Layer 11 of a small transformer language model trained on English Wikipedia (15 layers, counted from 0, width 128). Numbers have three digits each and are written without spaces.
In attention head 0, each number of a token's query is one row of weights dot the token's vector x. The head spreads its attention over the tokens so far by the softmax of query dot key.

Query weights of the head. A number n stands for (n - 500) times 0.0007.
q0: 677420477483249467770400506330275297926361381620346322259573489278532549106567629694456299542555506630813344341346564088742500301741456567461691482534714251407920696778778219421405131534421631309429651576448735574113301925581293522536632424429261031595661705391234298418170548595398362407282281647535193660454447701410252535494528539561718061606454489347337651568719599725337418026408
q1: 439561611531649563350579548489650560244546541380562561612503542645545565620413388365447639481549391349229563598537462734383454664364600450537442462409446550665251374352355728540584712409538429613451418431500435453684574272421649490518414455556625767516449490500626613600699430494545537552653612477357739431456504342570650472431507477529354637367462473629583396410425373471707539745544
q2: 447596522555569560475478494575622536369434574500533534568495533568575508595430462407470568458516515377258613610477402624325549560469530486494357383447439573684277420383238600452591667514474396595503446506575430469612548329500649433600494471477579705421415509413621659610525495419457568533534653427482587467500635484494576431415629450606412584395605467608592387482505313379621484771526
q3: 426372541467708593480563409404667540384624503402621547588441520683398492715441458439559594473449398471416657627564521731339612558403486434667361497549374540592456380428372575661518663422556361482518512497405463392606465342423670506451439544452619593503459434461663611548597492538547535466518553396581600407512473289549672479531584497475301662503588471554621444489369465491598481701524
q4: 537478653500582544581462368440447631553397579520557450437646592582527517517535498465485367504654455297393566714461400480474557431458450513592558475478517599586476426446415551595664508589506394526439411584467422452457509524500467440602580473446595495506508467412563600527470416363395487475445474457453554401535527411526548482466564414556515475485500556610454558468581502470573444498434
q5: 377451565533587516426503328552657635280510565448718530658398400578494469658395483441500602461446585438430583757572567686384576548368525323707312507403303620616342302469379420539666540598536379454551410470493455394694611352497588488582397429409611528582534373481588612670526356455596523629562608384419585487625656366549636490379364503493388761439507529587527357485396390472553513824500
q6: 389435377443467560628517533629561401478523479542474426512565418535447401590627497724632423423265442538569361368459300461439414637565455570430681650653485594344563449482440472593457506421473535428485313518566422415614603449279410567374516517643494538533514479636681568370558483566561598455646605407646525523530531458591467596581222619500416526575417433491515735357520581541251429343524
q7: 645594596481441518600406518456363338601317491533460545379545575495507570400396651552530246587556551572578454451599532434618457552516475605464520532518557549598539624530581503469562395601406602312435514511373533485432518671323460394519511510441526236495441412417347380511383412476523424653550425595519425616447481550500437479533441431514681425574468469530428622500600529405572465347571
q8: 543449394490599345483538563456464433487469332498393626476511512531523595450508490568592422588470487502516597413633411500460470602690551498426535502356481464650378505543481557481472525433455495529428365567456719552563531425644606486399421649515478564446429582456394495500604514424355587519466494514468484404600510502421422507622553581353391544453361545465424421449433547521731592353546
q9: 587546423627344508509534649528389355749576380529352413300651447477470561375593664558525503527612476491591503443442435315528472631541459523520599515511685460529640520440517611529345433376527584480503427597450566698353465645509359451503546451649466402521595671547548434311418592545526512566404377491574473550599599585429431479514429509469650494684465474467441694479619632417462522174596
q10: 458581651680704489467464551500442539586519517491457466506729527520418669389624621550519531518764526436495344327517399511456505648438527434586430523394724350494492650483467617497358469285640478483372518517397531609444469559480548556398538524595422383593558448457474457500423555591535390567334583544581448375608488687489625483391525453419410495415568500416548531610357417467340374536650
q11: 580554566432571429581275515400483470417529479469488305324322459530517459285318375421456406736609428482641432455473584417479596459436503408569541322617500530469598616616456247596575299609475512491425589330445458598380361640537393411554484620687446242618754522506427436537524483489519409561515532518456433755430506644491584463438377568594675456399567494637426506519465445535537384439469
q12: 634525393516242479612438618537509419536325349556470408259520570440595560478541575484423411682528487700734515353525571375531552347427527441432521451600525425452503471552663392363360311478532723356428480384394509509290531592481162375444487405614431369541714523585465452516383660582573411503551453534487430573570464620609407567512344435571592442639290503477429696561561542372468530372471
q13: 592476455425608477509591465468535383455481404587571550663544508459522450506426565556565487536395531498452538472511460577572513372550475528515326444356430494500598594570569523549529474502684519513569569447566522388414530491623560484514552486335519539510510518533500585555456463454558496676511494547482466479441509514613380436616543455458475421534635636395535315421552594615447554493587
q14: 710730343629351429591346636488439288484377303633374562353577448477496511227426599481392400728645405633496316256416441430613448415674474515333529575519697481496566744616650533337345421400489676547421488582313620628352374620446408493580605348718412242553710583529357471410523702692455369430280510675401322537647588668439315602657451417430474275598334515520570778634611500406500518386593
q15: 434377474448640417589522362397506454523575613446485356600544449476463517507467500507539447416423552408574513463373464525467526461473259377522620489511433507411540629484637509585650403581514471587534495534536556494438540560645525565521595596412588453471510507447504546523537454453573469451380485461580482530462463552435494249526563491502427481476564552409520529583621446580379473437522
q16: 506595662478663515682605531497399573597566439554387491488371579485567521452668582537372445332530506296700281451411447360663479536580421506664541519366667418382639287503491480360446405641475479540500792400500649514426476559528356628605597723424415454514512566491520447538434529406511577594392513509386400515385446418500375459506570708572593594395315554273400578483432459690500438409361
q17: 503365725490379533330500435468608417713497559401549486649404451665500503487297256510388669563608507510422563668362645672553595208622735682437390406346487607466425364426293655420647775406575460551479532645774410509511456327469732497598354369535607522444338590558443523603477424597470469494517412603434384353350419497533469445553597361478513510388507546528411338500461449615534435777555
q18: 174416546462767459408459325515746643343713638240617580683410473663509366855555225435400636422405432315365665779579313852233482470326536367588326558412163750514330448311295515468573692495513430661625559495723290344753654237481679544549495734385533709236430309630596585605678381379575819661528769311490830518486422384565630348436449546370390684326476454572538428329549519440462545684396
q19: 425514404613571512635479495492498498525507575593516347437613565442536548419609542555465515498694475555464472529476312566481670462485362491586311654545657345493451422535535474529502468459560447512607452453549399536492570566520431639487625498341584564529468564516585597611533491455453415507471454557423529432476512461505446284486619488616486491632386642359603446566440414628453442533597
q20: 497512408680411436512430618262388294440439406437445479473607597634531589515619706530401497661541379518464512369583393391588410610623321576361454457426432550552584509506535439462540324393475461521546478634403694591478306530615449562559446395463476554669568463523503360289351466492297401322380469382630431514557500363456439467488441685685360560541536503497573595404425634535631514306536
q21: 576606503503563348577612503503510409547541580486489256410436642320692636481698359441459444440514290492523456483436226560588457521396415623500559506317489367531452534552397610580431417583639581460684541679489617497436408393322439453596529468414433417632440620586497532531443560578483601693436556555581420605514448535522451469554608563589475524549565555388582528528653514524406380417379
q22: 566540509475512553401295377361552368404399569426515488451450450640468366371444324491542491525621661594559446439533519543401444304512349443494552620452250539367454442506550278527500583470494445608503407519407271768471409681478701560665420307550458591554394391401520637238431357655402531421604503392399551538531623526482613568393599596542309573548482485556435599347497429458550535604537
q23: 566454281506615619509533645627454515503660508600503479755427468476520608464369692735473537585541285515659458494515337537398565529666445497440538513570642527522583623535613464409364297546359463553475361478723425460350214472441442514443671437572567334545517462450355471672404474483522607559426556271440415666445582526385472562592503503340488482503482527569609369315603556624438445516333
q24: 564491488506610500539527584614537585603461537500503457596494609497491547470368494390640617623351602305452536558626569575506405403395456358391444414515376643210454401599551631442694371524426402537497380575257528449426567349593318494423536488351445441500497541612697582600557543309522679559685553585462697491630490550266440409527488340641401352281438551538637528570515288578534562644488
q25: 560601527437508368326437465460548495466531537496364465588454485545462408368592492500531417527544381479361510532524566622495528393602492421445528668696410664708449538406516540534575532492421441300539511500508351408620569567454564334392494261585492395428618492390490569549573495448467527518460447400467450694578536416489586609466368434383550526510320408692359522400495400389448576318559
q26: 562560672497500687440468619375425595621591521428640577572495613489539447630397593580497596462654429535454524429549587369511556309428448484465411432424459386536705533571564579497491477426606396391455323419394525508614407436314516355583671549472339459363397472542630408562548518533735437487403407378489403537420506432451591503655552476529580452358414513438296455455505525450302497497500
q27: 484613656452497489557534573605404457564630614461531278342503553439508556514660581648494453357540599385592659431535557527403351512553472614374350641405575414438441453464271656388545478436672454482641389509544567605315462462494528404582663448626546624511643530444546522509494448535445617427500495454404514263568569478442621497619509385438642564768406474644568497391623497388494667339538
q28: 517500322531541515296629547608552293338668484495476441481621801479413588406311541291635444520404538399337627512568380444558503610320418567518585404372521540587475534401368510652522523451452312509548441346531430514551565463522662483362523418659445576460526592476511471613467393394450488544562629573513597676245513386427509607356671464523512568521432691624538249489589456457469509569737
q29: 640379422636435515599580433484548428691444450400500442348486453591446538584630409445574683520494491362441749488500457509354564554430535804533610544256578455469347552629453545425425452530433482509672420401506586396351458558564512534633519483359515591489466674532435616330444605427356439541418418632278689391368396526335410420476668369604598485408466595625463361494707500416586477403405
q30: 571477358399366565698466647679536313546390454571621599529617492468382547356456584381373515586624578442587637439436631467440466380500414417557508395506463607468518324699605385563524576523438465488464491553435545454345567579656528462385491382512488444551442428453351575369406473724581363419439434385407319475506476492520548453276736523547560573611664463347624571521483329540583433373400
q31: 516544574522444634381519539544446508457495493456574569445379331440458461533515528409511423594633409576487637388536503436600516436442482584630445494374505451634506445634602644519563575503675577531633587606573543678572355613430505578566422458562694444393500362447638440537282423421439591611533328582543623527467577469476411380345655600606379516575503570554684424543410411553575382608289
q32: 553585444690519567519395516637402357523540552635521389380390597519548397435378565308439389591531422625641463350739574532534503434563395618525491539494562241510554618444390233357382633601483550593640663365583540515641616640656425574500447479549396544593684355482541434358469343515449671497636467643633556424433493551410357680577681410537657621537452481578420754662518542426535461349516
q33: 521615422617595527447467477357497472636519488590503294401508664257611417287621477469399494549342689453406426564606388520450421376415556464326511523533461406557704681526519491486424487640391483466497491557688444422398522556443500413526370476506561572471489598497633393672475692620520624532534642530457458516483357535364479357413472472440399433434503379341452614577551685587414481458545
q34: 420349527454633353682680457606577521421703553617471497615608471536423656461542456409371533463491412479680441407557584386717345522454336405610468713437628395555503372425565442524547429596355364488387471417546605450576600497384439474484459694425602623598320494477573517475701494315508606445460495449722520591369553402419447315677530753442420558414412500544451441627541531552540497561445
q35: 500405422417469551417350486266351618541454551481352478562497505575410676426356359570427419614635480566529552630522540500409363541632641560420431264550459591469559525486321524621451641569557433545402715457565487663375372618486583495613524487500422393570532517468350652380576531578525612548531478456373495462407514580227448509587588495521426425516447503652540378531527378444653401574489
q36: 389328584358386556554630503458440696598582437627483564655569538335566558467471506609568330573515444449559479521623441291485480471543511328670500363389458587567613543522697568610478379587536386356459439503577561455626554634436480460582529628615518307486418438581506509543600594413500476413533453509640559670530428486360514482588604313355391320606406494596273417525767460638310442574284
q37: 572576505550678492543439462373469473286682339349261527533560435508495435312509615571574451556318475484434593527481458475454539563484433671449266494522573570721497434475497567478517396600583641586306578555530470434574364555660568449545414541489643532367564428537535583347593520553529481623514472505579556458555720461522445506595602532462452469535503564522506719557537475430586393552552
q38: 569497413366566562555637432336338537552486541571604614544644511480641386431516608456616351427508455367427434506421554521299379435538428534448458382488537410574521565430455416483500263422484517550527583298470583403476337409491478563603457569731538537435486407324614469792494670478734491464424513437485549576459382467451584453463656532382494438477538423545630521495685580575595260677574
q39: 368521462406269535600395620408466356500691321708365590386604437399492565688478491449575527356454694335434445459577503485529483425536528515459531371621421403594626533602448449547568542494569503461595509591304451605472565647614363528382622680454414544569573643548558472500462581561545539500455479482518494486689512605444431424584718658465715351634458386359376424508340551418545463297449
q40: 500429532620554428468526509541431648599586421527386476586565624383430475419351524403308754514480482360596416474641334581468454593547348488631531396444538477479509455460534642651527428441527476578585469341557438374577623343482528464389721545694696453462655397559569531470659630470582444390500518480698582597452387607418634509417719346553535248546488465515428569397339425541407503362577
q41: 462556448421484539466627441743302482611530522331419637512463589577430408512450618432313398463401356411566331611494652538466524565525491664366547401420579331450544631551370563540452627506449339513657353528522602509581272407459423687532774591554442582486561383298463426671648541434508568577596495448628655695409320724488423387467570409520533479558509485573343415418405384589371423474622
q42: 503338365460334446570567507441421426739424455497484379386637344390546447532587617636617647386456698564630503565390630246570472408595571698510534544655580333378768448645547490301497494552485513503520462603385524488334419549549289601628503595223423459470570630450415447507354473593494428575507525462691425553507382574381431748497561446438655569608588414233586722503459734514513519379474
q43: 473606500436590476355472551510565287510558481605400513774379410653547314692534487578552409538394442491678586587441590640380312398450393469423638413491336720449516598555479299361416397450477491703422632443532537636520641573655374429637563402555425303323361445476471461426506685451589547356368628531322465376547451536401480475628550540550518627543696442693650369454482564463529443590516
q44: 372693428592500474563580628490500607405691358475599543500544361491340584503364488624518524478559619587559642578494540503149631446451477512381561509506491446255598363585441519440350492491575521601534567478328447478415575609619607366683455529351467494369454494506452463611722636371279515381366384605413685529628481431602556577556437598684633608379552438429469448519549518535577428587531
q45: 500608437516454456477322431542550500420500486420497540442447457471465553539491348537621402473408241510429619573437419382651482642622495368391611462393497552500519527505574413435484416613571574468446366581677565522508450442417457390533511510446364545439416722664375518567500572368425479540516376688508395679473746457597568513657596471520577464420505637503497382536573396534441470421431
q46: 572421654491590355442572399593453590562420497641517353547457632436544483584585449623648474617534357413546405605564413583503531454571506500483573564416555706253447518442389265343442445491459509518394577407476546519463635509518511458494515442600611437332442533643459553644385475508565742646636748555642495474467330478633489431603488341516500503420317422277372479495483607372458536466707
q47: 632403472506518650443408607430670554419416353563530474607447429631470497475429728500425575588519458597529436460354371494503578518509675542520563559457545619593436592622475589616494674523519511570248603713413584513664569411607525538419497356633620252696459524365644456670534583452393532478419585571524630367474396516474455576553418435540399696385523404586500576424398579387561467531474
q48: 409609471484552528370632500565708320618547413446478513355476488567473546509448576359260796631578493446467453347401418467570537456410573491586457553455459506633451490457503445459490398439565564471520446497461744452473663296682641354661524597298526767669615655623506451503604569512549455546555508522517583229406443469417583565416617389654535732531494651338507638573429448281291586555328
q49: 641380659585514529434669658313534516605687439349535447376558650543453427444693599636571316367374411546413640414663667571425506447487433422516605507523635457264594527393435514638579460460503500412596546622503488466438656379453395418341444695613672408417494463570655294299533494589506403289821393651675494587409548433688515608396553484401399567676654444469439602390404578737432557411419
q50: 460473536423497471378491427664389527567477497457445558409461506422509471435286450419435488461424366677497494527298451610381512354488411805613379335392399647564491333531271361545488655563528506574413522669350627592465497342384491551437595320643494542592321497648514431324506659587435503512661542360431503602512372529581575586568422497339577613476360488627571494450590570420411546735360
q51: 568422667580280533454488434656342457628555630516482444378506524512580437395513522718479297468527732447700387398587449430497446474528598430580601584327500373649522503723494440608339287540537506525529539274433432373260419393320485571597431571375543520535562500503599586586409450584700462545522405734645598409481329592435460576315482555550442425503547491631262475500380481530510479371654
q52: 518416297544405385466461578464666515513563446406371244375580598556430521760540494525376478509524471509370379333636529550390485680438503488552408571451405546418462622375394354414243462472637590572545493465736597612413707397550627348597660562564565477537433462316506509646342570661542410506503543644487592389450619503503517418406368341421497369467578424446462487628429428381579601757672
q53: 495551424309642530371528560479585388524541345467432412662539424404505600634491547545655563495544729646497597661395555543528563458431395414612408550562419514330414363409392549312368651398571455428547389428569599545583506640555489267568557379278497415563428471660595611494597516458318392484389478419433397533520550370478510656500469525403572465425446461544503665555601503455584411491615
q54: 441305506488527535608361494610642462612330407428389524515527506515746599442564387544468334541494500664445572323459358509541457366443489608544633580635360468578628554380586421482727702503486527515408603388494389464562500533362455573358634366616432557358589530594483588536436639426616455551545446509509481460351626621418379500393386410367500566628423558668446576562642518396368415396249
q55: 543543382387594345409437508598508407600500498429477571571530676492413619385709461516582440405555475607545495470352406494473607386489454527516557724425465610434497576565579410639657563535507616536492463379574559518638689574508518398497603477575446537598385386534505366472619576505563399630405535586514503382656618580471568445503661311480611263513571436558511616584503635494517451295527
q56: 458568532527500494362474617468394479525564441565448599491402600618562534336529344729538485627506727553517578429444820403374382716449619573638605561639600465229392641432442602418377639408547512714521475512473495448388571653536361573361519539543441529552531467503525352549416341412553506483548404526503494506557475582403596458503409316773433571480545515598304488587406575430639455528566
q57: 457527461556543379572506457725534458532547413602588637433514311428460349288438734682479424641600525356585458431388506303545459350503500503572500437431530434592543528604701451272484321479646624408419458454494425508380382601663500586598618486350527348548423376413477361488512449570573521509405450530171390518469676520401531503382482697461681305556607557525580491431616568578540483603500
q58: 569514514454294439517517411551556603423437446533514574517500408415302345489716599596517560471283485461505647427689517497506508664414459528352657778396522374517397391518326582427523595723524469474661332526388490403465599312445600505547488505582489557463476581394471524541564508353566648573631505503532458352483650454517660385519576269515436579472534497485532517438484494512497335609557
q59: 322712512527491514541529378553680605407701500473526470340438548544539477465361336370262349478380500480522523673594458410605528711366666596413542451559593570458470533393262380433415643447497447545527612323296492503549612524563587511426444570394485456585556524641604416554494644478518660455530569555515481631455387430465574506549576477491664540156494570518521326408446446509506444550467
q60: 480537613538685452524626559588483421387560524355420383407399547375416441618404570343503605474539382406255467414500456562440586565503611488561632490546530655425469512411467556552691405736418583497471714556456480466535512441444427541548562607800408687568373519432743482431512385585497481535713559546297694533627490301454636403521430512500371527602618274671637572551406385503450582565497
q61: 462328491542458497434383568352448328521568482451508485459436545601475467466578443669574360432520554601587588381456378340543618482720561531546625515561629572423594479645477195537575369433495523506425475610491497300385358649497330519427534635569454156565409405441630300658409544530328485416500320526566500556579394591612540530523497408416477478489541491428340524527522598516358375460456
q62: 532476634435434458383563762623618488368731444469435518580433453491399553458513424305470531528411468485375545454561472699539447590601459491714632172336271485423451411452322641530522560552497439550689529531512612370755585457602506445538468514525421604429563437497688550494470506494661472603531622400560619559537551436594432460446539614373524697335660503462575441408512398474522713614377
q63: 473609477354383656622320491582487599693564493524461532428484585231391563407552610489385477455517417500551632486497265357554458443546508542551538542500483372538633419548534343523539564463314408395619752661491421609599580636651538359327576611639354512394505479555604552438511508444469497434578580418619596539512452456480508421397520333589553630514645627515544567576591340625383626463390

Each question shows a short text with each token's key, already scaled and adjusted for position as the last token sees it. A number n stands for (n - 500) times 0.0026.

Then comes the last token's vector x. A number n stands for (n - 500) times 0.012.

0 "-": 496576515588427498537513641494550563467348564309333527487620490426564444485567538423521438501533444518475528497492533481486474490463506500537486519487537457494479459512456486510514554493510457
1 "mountain ": 266594410590433414547563622537539505448336581348304489589709447412575445573542534445573508447526379481499494440499531435539526393546539479491484565442533450494460453473391438556572598405605454
2 "stage ": 285353381595430396531562621569571515436346581294296475591699454393551416549519535457610506473537383453503470481489557470527503404519557471497464569510540440509453417465405438545567618396625456
3 "| ": 488303385466396426562577621559553541478311568210302537543637435373590430498536552460572451471535444483481497461474541469486528478483512455510472522510592461506471475461467457516551572457555440
4 "Claudia ": 840331409356448348477602665555567504460296599231297540722742428324595350495549508499550464398541377398508474378512494375475495344573540424529526531516541469562501522419474389553598581430600438
5 "Hä": 812702526292465344420590614531596511461359607241374537702757432364502451516508487540507437346485404453518481449474590376530576398555488451568483471519525463569479460505525366554535605386670403
x: 779477431580415575463578403354523386550347418399515453458489501441568822493388490595611360481523457634441422514497525471434548429559358610526526496451643447599509651588495411559330578518345475503518610511334590549520410711544412519395472462381642305514718567551464583387465462571352516608526345600423279507521551447357306645602519575494550454423459497550467570493586482629563515404424
To which token does the last token give the most attention? 4 "Claudia "

0 "July ": 508597515570418480550511650529529542437322567240314538515628504356558425452543545456560453465510450510491538501555526484499514492444553502503457531541498457521485433498499477488521564507475446
1 "| ": 311589415567374501592553607531570520457304557203337561531658433362572399477499559453541412464513412511508476466482578459480503471480485418551498528524556467549465470488497435511558576498535428
2 "San ": 209243320511382454535623646532575470438334554189357560644746424413475397537479613493540472361511317445592452477525556399490532388568585435557489537528558523538512420471460446554594604430623382
3 "Marco ": 540101353433397364477601679551515475444326578226314539692729417335510440536523570468531491386507329430556486470533577417477534338604564434512512507491523492521489491463451430536589609411631419
4 "dei ": 883320395352468343467612616576554490414291569218311526699794443377482400554507529455579494342492339470545482433496555423501514394604558448514457471529503489539497442462457421549612609394638378
5 "Cav": 909740546311489303413586562542566519436327577222382531721801373402534420492491551512586442346508365500556458419502603427561518333622570410497437489503489531603478487410447397514618655330687400
x: 597488482278493549384388484422351417588398388482519501444644661429544449393450647450472376526579538504483510478460525461671616616661436563452496541493448403361399428579501517418436541490439512384360485426493719528367327676624499432542683380560304321712605638527404439469584471501427416552617455571529406637524483591586448424529424497521444492527469498498597625632591459716553541409406
To which token does the last token give the most attention? 4 "dei "

0 "church ": 473616529612427465527493629559582498490359559351278461556645508434548485512540548443582471518492436476518522516483517488516464451489510500525470572475573421559502457489391467492477583437570464
1 "building ": 453519488594460471533465621543575530506378569348291476506599515431533482460554522446557457532485435461508503511480510519504462496461512515518468545468541440560483435510414484479464558463549449
2 "was ": 438457446515434459555504596534541557517363562313304475524575481350569474482491528438496480465466437464532502461481519505484467546514580473512448499501520464565482454466462476446490564478534410
3 "given ": 508361425448508438580543558566554486499363543272323499560656461371495420508497504501463448489435403432576425476450493532516489512499530443537464527546492422633483474514463447544479570491577435
4 "its ": 647400428410499455574595596580569509494337555276269450598588423375516410555508484457541451480406451476529467442432499506482483480547551420549529504494529466596535441504476432536547571454592442
5 "medieval ": 678607429355525431515546617577587500499335557335320430610658427391502451601518516483512450459431402489524492495445500487555445459482512433548506536491543433509483473456450432553509587449586496
x: 548502507589408555521388532570649458467535498392481456497472552419582457483549518413520521817657559601401520444504503464791488610537397498432403503401474483580414474557501514543401542521549397429524428514416480530381481397539438536557536316550419455632579464388546420328508552483611476352536436581473298561464527526566372590514558357590526516649406398550464360496533464478614504558589
Which token does the last token look at most, and with what share of its attention? 1 "building ", with about 30%

0 "that ": 533504518530473497531466649511541577522391565341329504472541494431544508461557530428494437515524467509523532487528550520491489506515565459505496481468515487519477431481450533483480540528496433
1 "tours ": 382548439577456430528467657545545529484384587342338462547618467435520455509510503484535514445470404404548455413516506447522541465503584476514459589451564451553452463486456465548531562467558430
2 "nationally ": 347392377510427400563562618517497539527377544350358487575648422379582453517462495466494428408498397397607419411523566415510534467591582453592443480480511468511444420462403463560498547467558404
3 "and ": 507256393412429397540628579515492592487341495292434473565717394399519457534442532460486432409433384409650464456520531476523508489562549500498407411501486447434473515472416424498559579456590446
4 "internationally ": 629407481430509408513582592536472548539402522411389468543602418385551475519458524458512431447497407418616477447509593458511521449601591432589468429493515488505433456449356482547513551489550445
5 "performing ": 651598471380563448543524589511519528503407569383384494530665432397516468558503504504513462467495416434565416460503579432538509434526600405537491525483517493528481497478416478535546572474556460
x: 588499566500561507463343486463494351437485337393373400345526426570501523545502600482587513860539569717462485447523485479611494593550581589332514464521461563602534516473501461485520527426488661394604431448410593628574438428455453363503454326436556559599420476463465633517437509533499394601461580462423495626446470469540426526525570509493512295450423491553517592587447551411480439636509
Which two tokens does the last token look at most, in order? 0 "that ", 1 "tours "

0 ", ": 540522531570453503531487613506531579524363554310336527467560503410567481475578548430534447518533477499468532517494534492496497497472523490514519501482528473505478460486486506486479533520483470
1 "and ": 342585469623427461525543625499511612496363530293368514537636465395531488503517571445512456439497385444517479485523550447504498468538534484507468479523489479482456470449425470505531569487533411
2 "that ": 320406423517464440531551667529530564485373543310371500572647429390505534532496508457508448436499405462596495447570589497513516442588629402498486452499512510504479437402444505527530600506583390
3 "his ": 478308351502495411493528632521559565484370571346274458603578414383572459585595503430535427440454409510432522444509526431484432404593543403555560513426530450534496464464489495508534582455551425
4 "love ": 684351390401521394497524625600573499445324590251387427610674424421516412584512519520489445420451398448562479473542520474498421396547547454517490594490595413478430460428469474549581649385562463
5 "of ": 662600475388514405494504639558519539510368553327378507532603428411524441600535560470497408424474402480510480488508562503530505455554510428501486545513511493480470484447516441526543589446550461
x: 622517412552443582591454481548476449438475506467446449534543562518557447423460406460426526942559587540496488385461549431549635511473545492493481527447450501527406551486519378569382463521442432439499487478477521470451434412436504414485571272560415563520594574469444483606593484539476441500502551542506412518447510571478559520554361423516571429499429491625542460533494479487541519562572
To which token does the last token give the most attention? 3 "his "

0 "symph": 472749440604388515551561634556589488457368572264322494630665437451519438488530548449557474491496447424548506461521510451525537436516532481493484612486577474552473460521383467546582563415607472
1 "onic ": 302564460622458426520535610538572538464365559339334491571631458436525464505539547462550448484509436471526511501505531448525475423488530479514493550536558447502456471494350479541528564459567471
2 "choir ": 407427418565469440526501620563566524485362576338309459536601501460568449480559517447580458529514443466506515496498510469503483434481505504506490562478592465544475471498397474536489556433571478
3 "which ": 497440450509499470545511641568532571529369563349298451545552473381557522449528519402482414498498454441567540490527544501484465493551544477503455451443507457519513408451431537498485518483515393
4 "performs ": 642438404437547448545501596533511532492397585347356484555638483413538464498500482491563482460490406421540425448480520414501467477517586442505485550479518466572489446441447494547528553460534431
5 "the ": 730642490376533437541583623553550512503343564285314498620641441401564444513522482491541424478476412425539419453493481471530468444551538408509497525517538521527499484461439446529540561454620429
x: 656515477543480574479463540475487459456387527514498501390430531401429542484495459470550585931525503677357521476516545610585579515559572440428453445492460416490552436552560560475470450506473543485532471419620462512405475365496441338455520389601576473639553484564559430415508497459537440427676476565416454623523524542475468474518549412470530427539409512516405536525452500472504465573420
To which token does the last token give the most attention? 2 "choir "

0 "Arts": 457699459590398502548557643498570525442379566283308520569689491446528465444500555477589456482542396397489490494479567472496526478503548473540479538466576466608475421450382461509536554506593408
1 ". ": 516547491554452499550487607534561551521361551296334544460558499426556460445556538445527472521547487505448548499498547484484502507475489468497534495474557481526472503479484511494496505525483468
2 "He ": 404454422541435456516527563505564565547379569430271461605618512395647506443504514454482484456529402442462549379529521429393388467632577433514539493362514398561551472437479504493479541435514324
3 "founded ": 502332373489465446530509590514582531514411581268357534547665460414497439525536516565530505484490361427482468407476491475495469449504575477489504553530501450559525479482460440535513551435607434
4 "the ": 743366420391476424520586658532598519491357566268265500627658435372574441551545500511532435480482399448468462418483492469501455416569548414524514518485503515530517480454486403512568564449635418
5 "American ": 776631469350528392496568652541528515498367569290316456620696400378516412604551497502527458416486372494511467447537522430506453387558557455574500571482476498537467470457428399554558597432610412
x: 582431501501503463497527401553343392455544475544481543405429492462410556388454495427523557821603462602444521564580483347608612460533422518498394525416605517573557509426391426527466555621464460302597506506386533592417557446594463402471486274636469406634446465512490395450381557524516336488568501576538403657375507530482518590533614412651458579529453575528578536463529501511398501525585
To which token does the last token give the most attention? 1 ". "

0 "(": 520615524596427528572536623525538596488325560276336516510609471375585441486588549419522444494529447498497510493484516471475480485468520451515507509496565458505471438468453475500520561504525460
1 "GER": 190663366560338482584641623575522534452312576302308515680695385363561470513552525511536465412532366401551497434504546418491544380516505460471467505500585471549494446417405443582545582386628358
2 ") ": 256374352589363462531611599578582557471341543316310522634700404355553413511525524427526467459532364440496515453463512433500513413473494485522457552508500469598482429436449435564527584412600462
3 "|": 475127406366392301599684686612513506453287598170350511680759404353472446540448526461538417373445338418636421441540615449529589424615555460541476500587505439563478403450433397634597614427668398
4 "\n": 526435445451469426528536562582527532490330569270330570471576489409566459441544572457496449492528460528464545482502565485469500518468495462489531503502548499493465495480471490507506516519490463
5 "| ": 755612522387472393575667563565518553461297573272362512603664435353566411529517477454508422440499432466537480382528513424464539413510475421538522556500573465508498529441489417577599603440601450
x: 549573509560539573439495674522578352454485535588464524542701466306443589536323490498505444660338497657672331325491566511528471472402548533424605514389480498502482578491467596502432460505414576504547523465559450579599516459427587408536433277596508445462408459509487533407520510413421518390535314551387443594483546560411457540584553447403509553507624468511569540536520482461452799528480
Which two tokens does the last token look at most, in order? 3 "|", 4 "\n"

0 "his ": 524555535591468485513487625497559569492379563338301488507540463421551459503598523421519414503478435533458534508482504502482434475517515458538533506445531447532480455511460535491510527490506462
1 "love ": 326607431615444430501519642549569500439325580251393444596644434432498411574517530519481440423460409451558475492530510496507432411526555455504482590497593421481433450440470488535588629398554467
2 "of ": 409430422543452449511493632521514563510362547333365512500565446421530452566564568460491400449491413502508499511492544522514494481520510456494476524505513486466472478467501469517523560468518473
3 "music ": 518246378462467392500547642544540506472343552319345449591695459407529446594508544465556452430489408406575461490542536466555533403498508484511523600427547436489461488420419433565542575373605419
4 "began ": 628429422452484441519497614529528574497390558328384507525616486396538469510457511496503471421502410428577478480498506498539549461481548465467450579514508456522481426469467463493562573450555390
5 "at ": 582527498453481438532499590559513553526382568330347563472574434389530409472553561490536417485527411479525481521494523561523489476511518439463463500537487524575500496522516496498525533497522457
x: 681465428448544586344449581484451471459383560518499489472578594542650426551522550418580502843639556473507572454499501532565554500418611502452504499422453550520438500485535563508425466478435518525455500510585572522425363485545420434605345262550450489472446501518491575468476503453441498557501543557421568607504456603450443631394229531493531485521353369555430615327542533521523413556420
To which token does the last token give the most attention? 0 "his "

0 "provisional ": 489624538619446485565505636539597511472349552332336493544635469384575470526580511470560435517500411494506517498487513491511480425467473474539483525491528427519493464485443449519464584427528487
1 "roof": 222618403585403459549581615564625444428379567303330460644721442482515459490460502490600504420511437446553485442503502481526493427478512446508502586475613506537453465477415434517541620458644373
2 ". ": 428505445538448469562503606555559536518348547276327540479587483409552440454537537447536476493533484499464535482505555466481511507479491448495531504485571485529461511460478501506511517517496459
3 "It ": 520348390482509408544519567587559486513370576405224420632647468364605519465499519460508518458455393444512554404514535416418365484617575431512484500370522421530561452429450513514473525390542357
4 "was ": 685413446394458402535551559516530524516382567312312465618632453333549463516469495476480494414431418464540466378464521458466450526585592415522463509461507460553510485441483467466530576436597383
5 "not ": 652621496399529457541556522534542506505373553290388481607613430338521453525446506538459462399439394466601461431447514532485403521618596424540463452539519444521496433419476472528501588482569424
x: 504693637643498462430496555631457453400435360321474481368452477504528562527578618333559554647534294472398599264462495515582497489429383610303532578554488547476373433539570567400458622376420526337434475583474613553404403647572440447376523409560521605407771515454580575561400695521387465540577378620430536399575528524639488477466530413500487591715568470434506424441586518493494532525375
To which token does the last token give the most attention? 2 ". "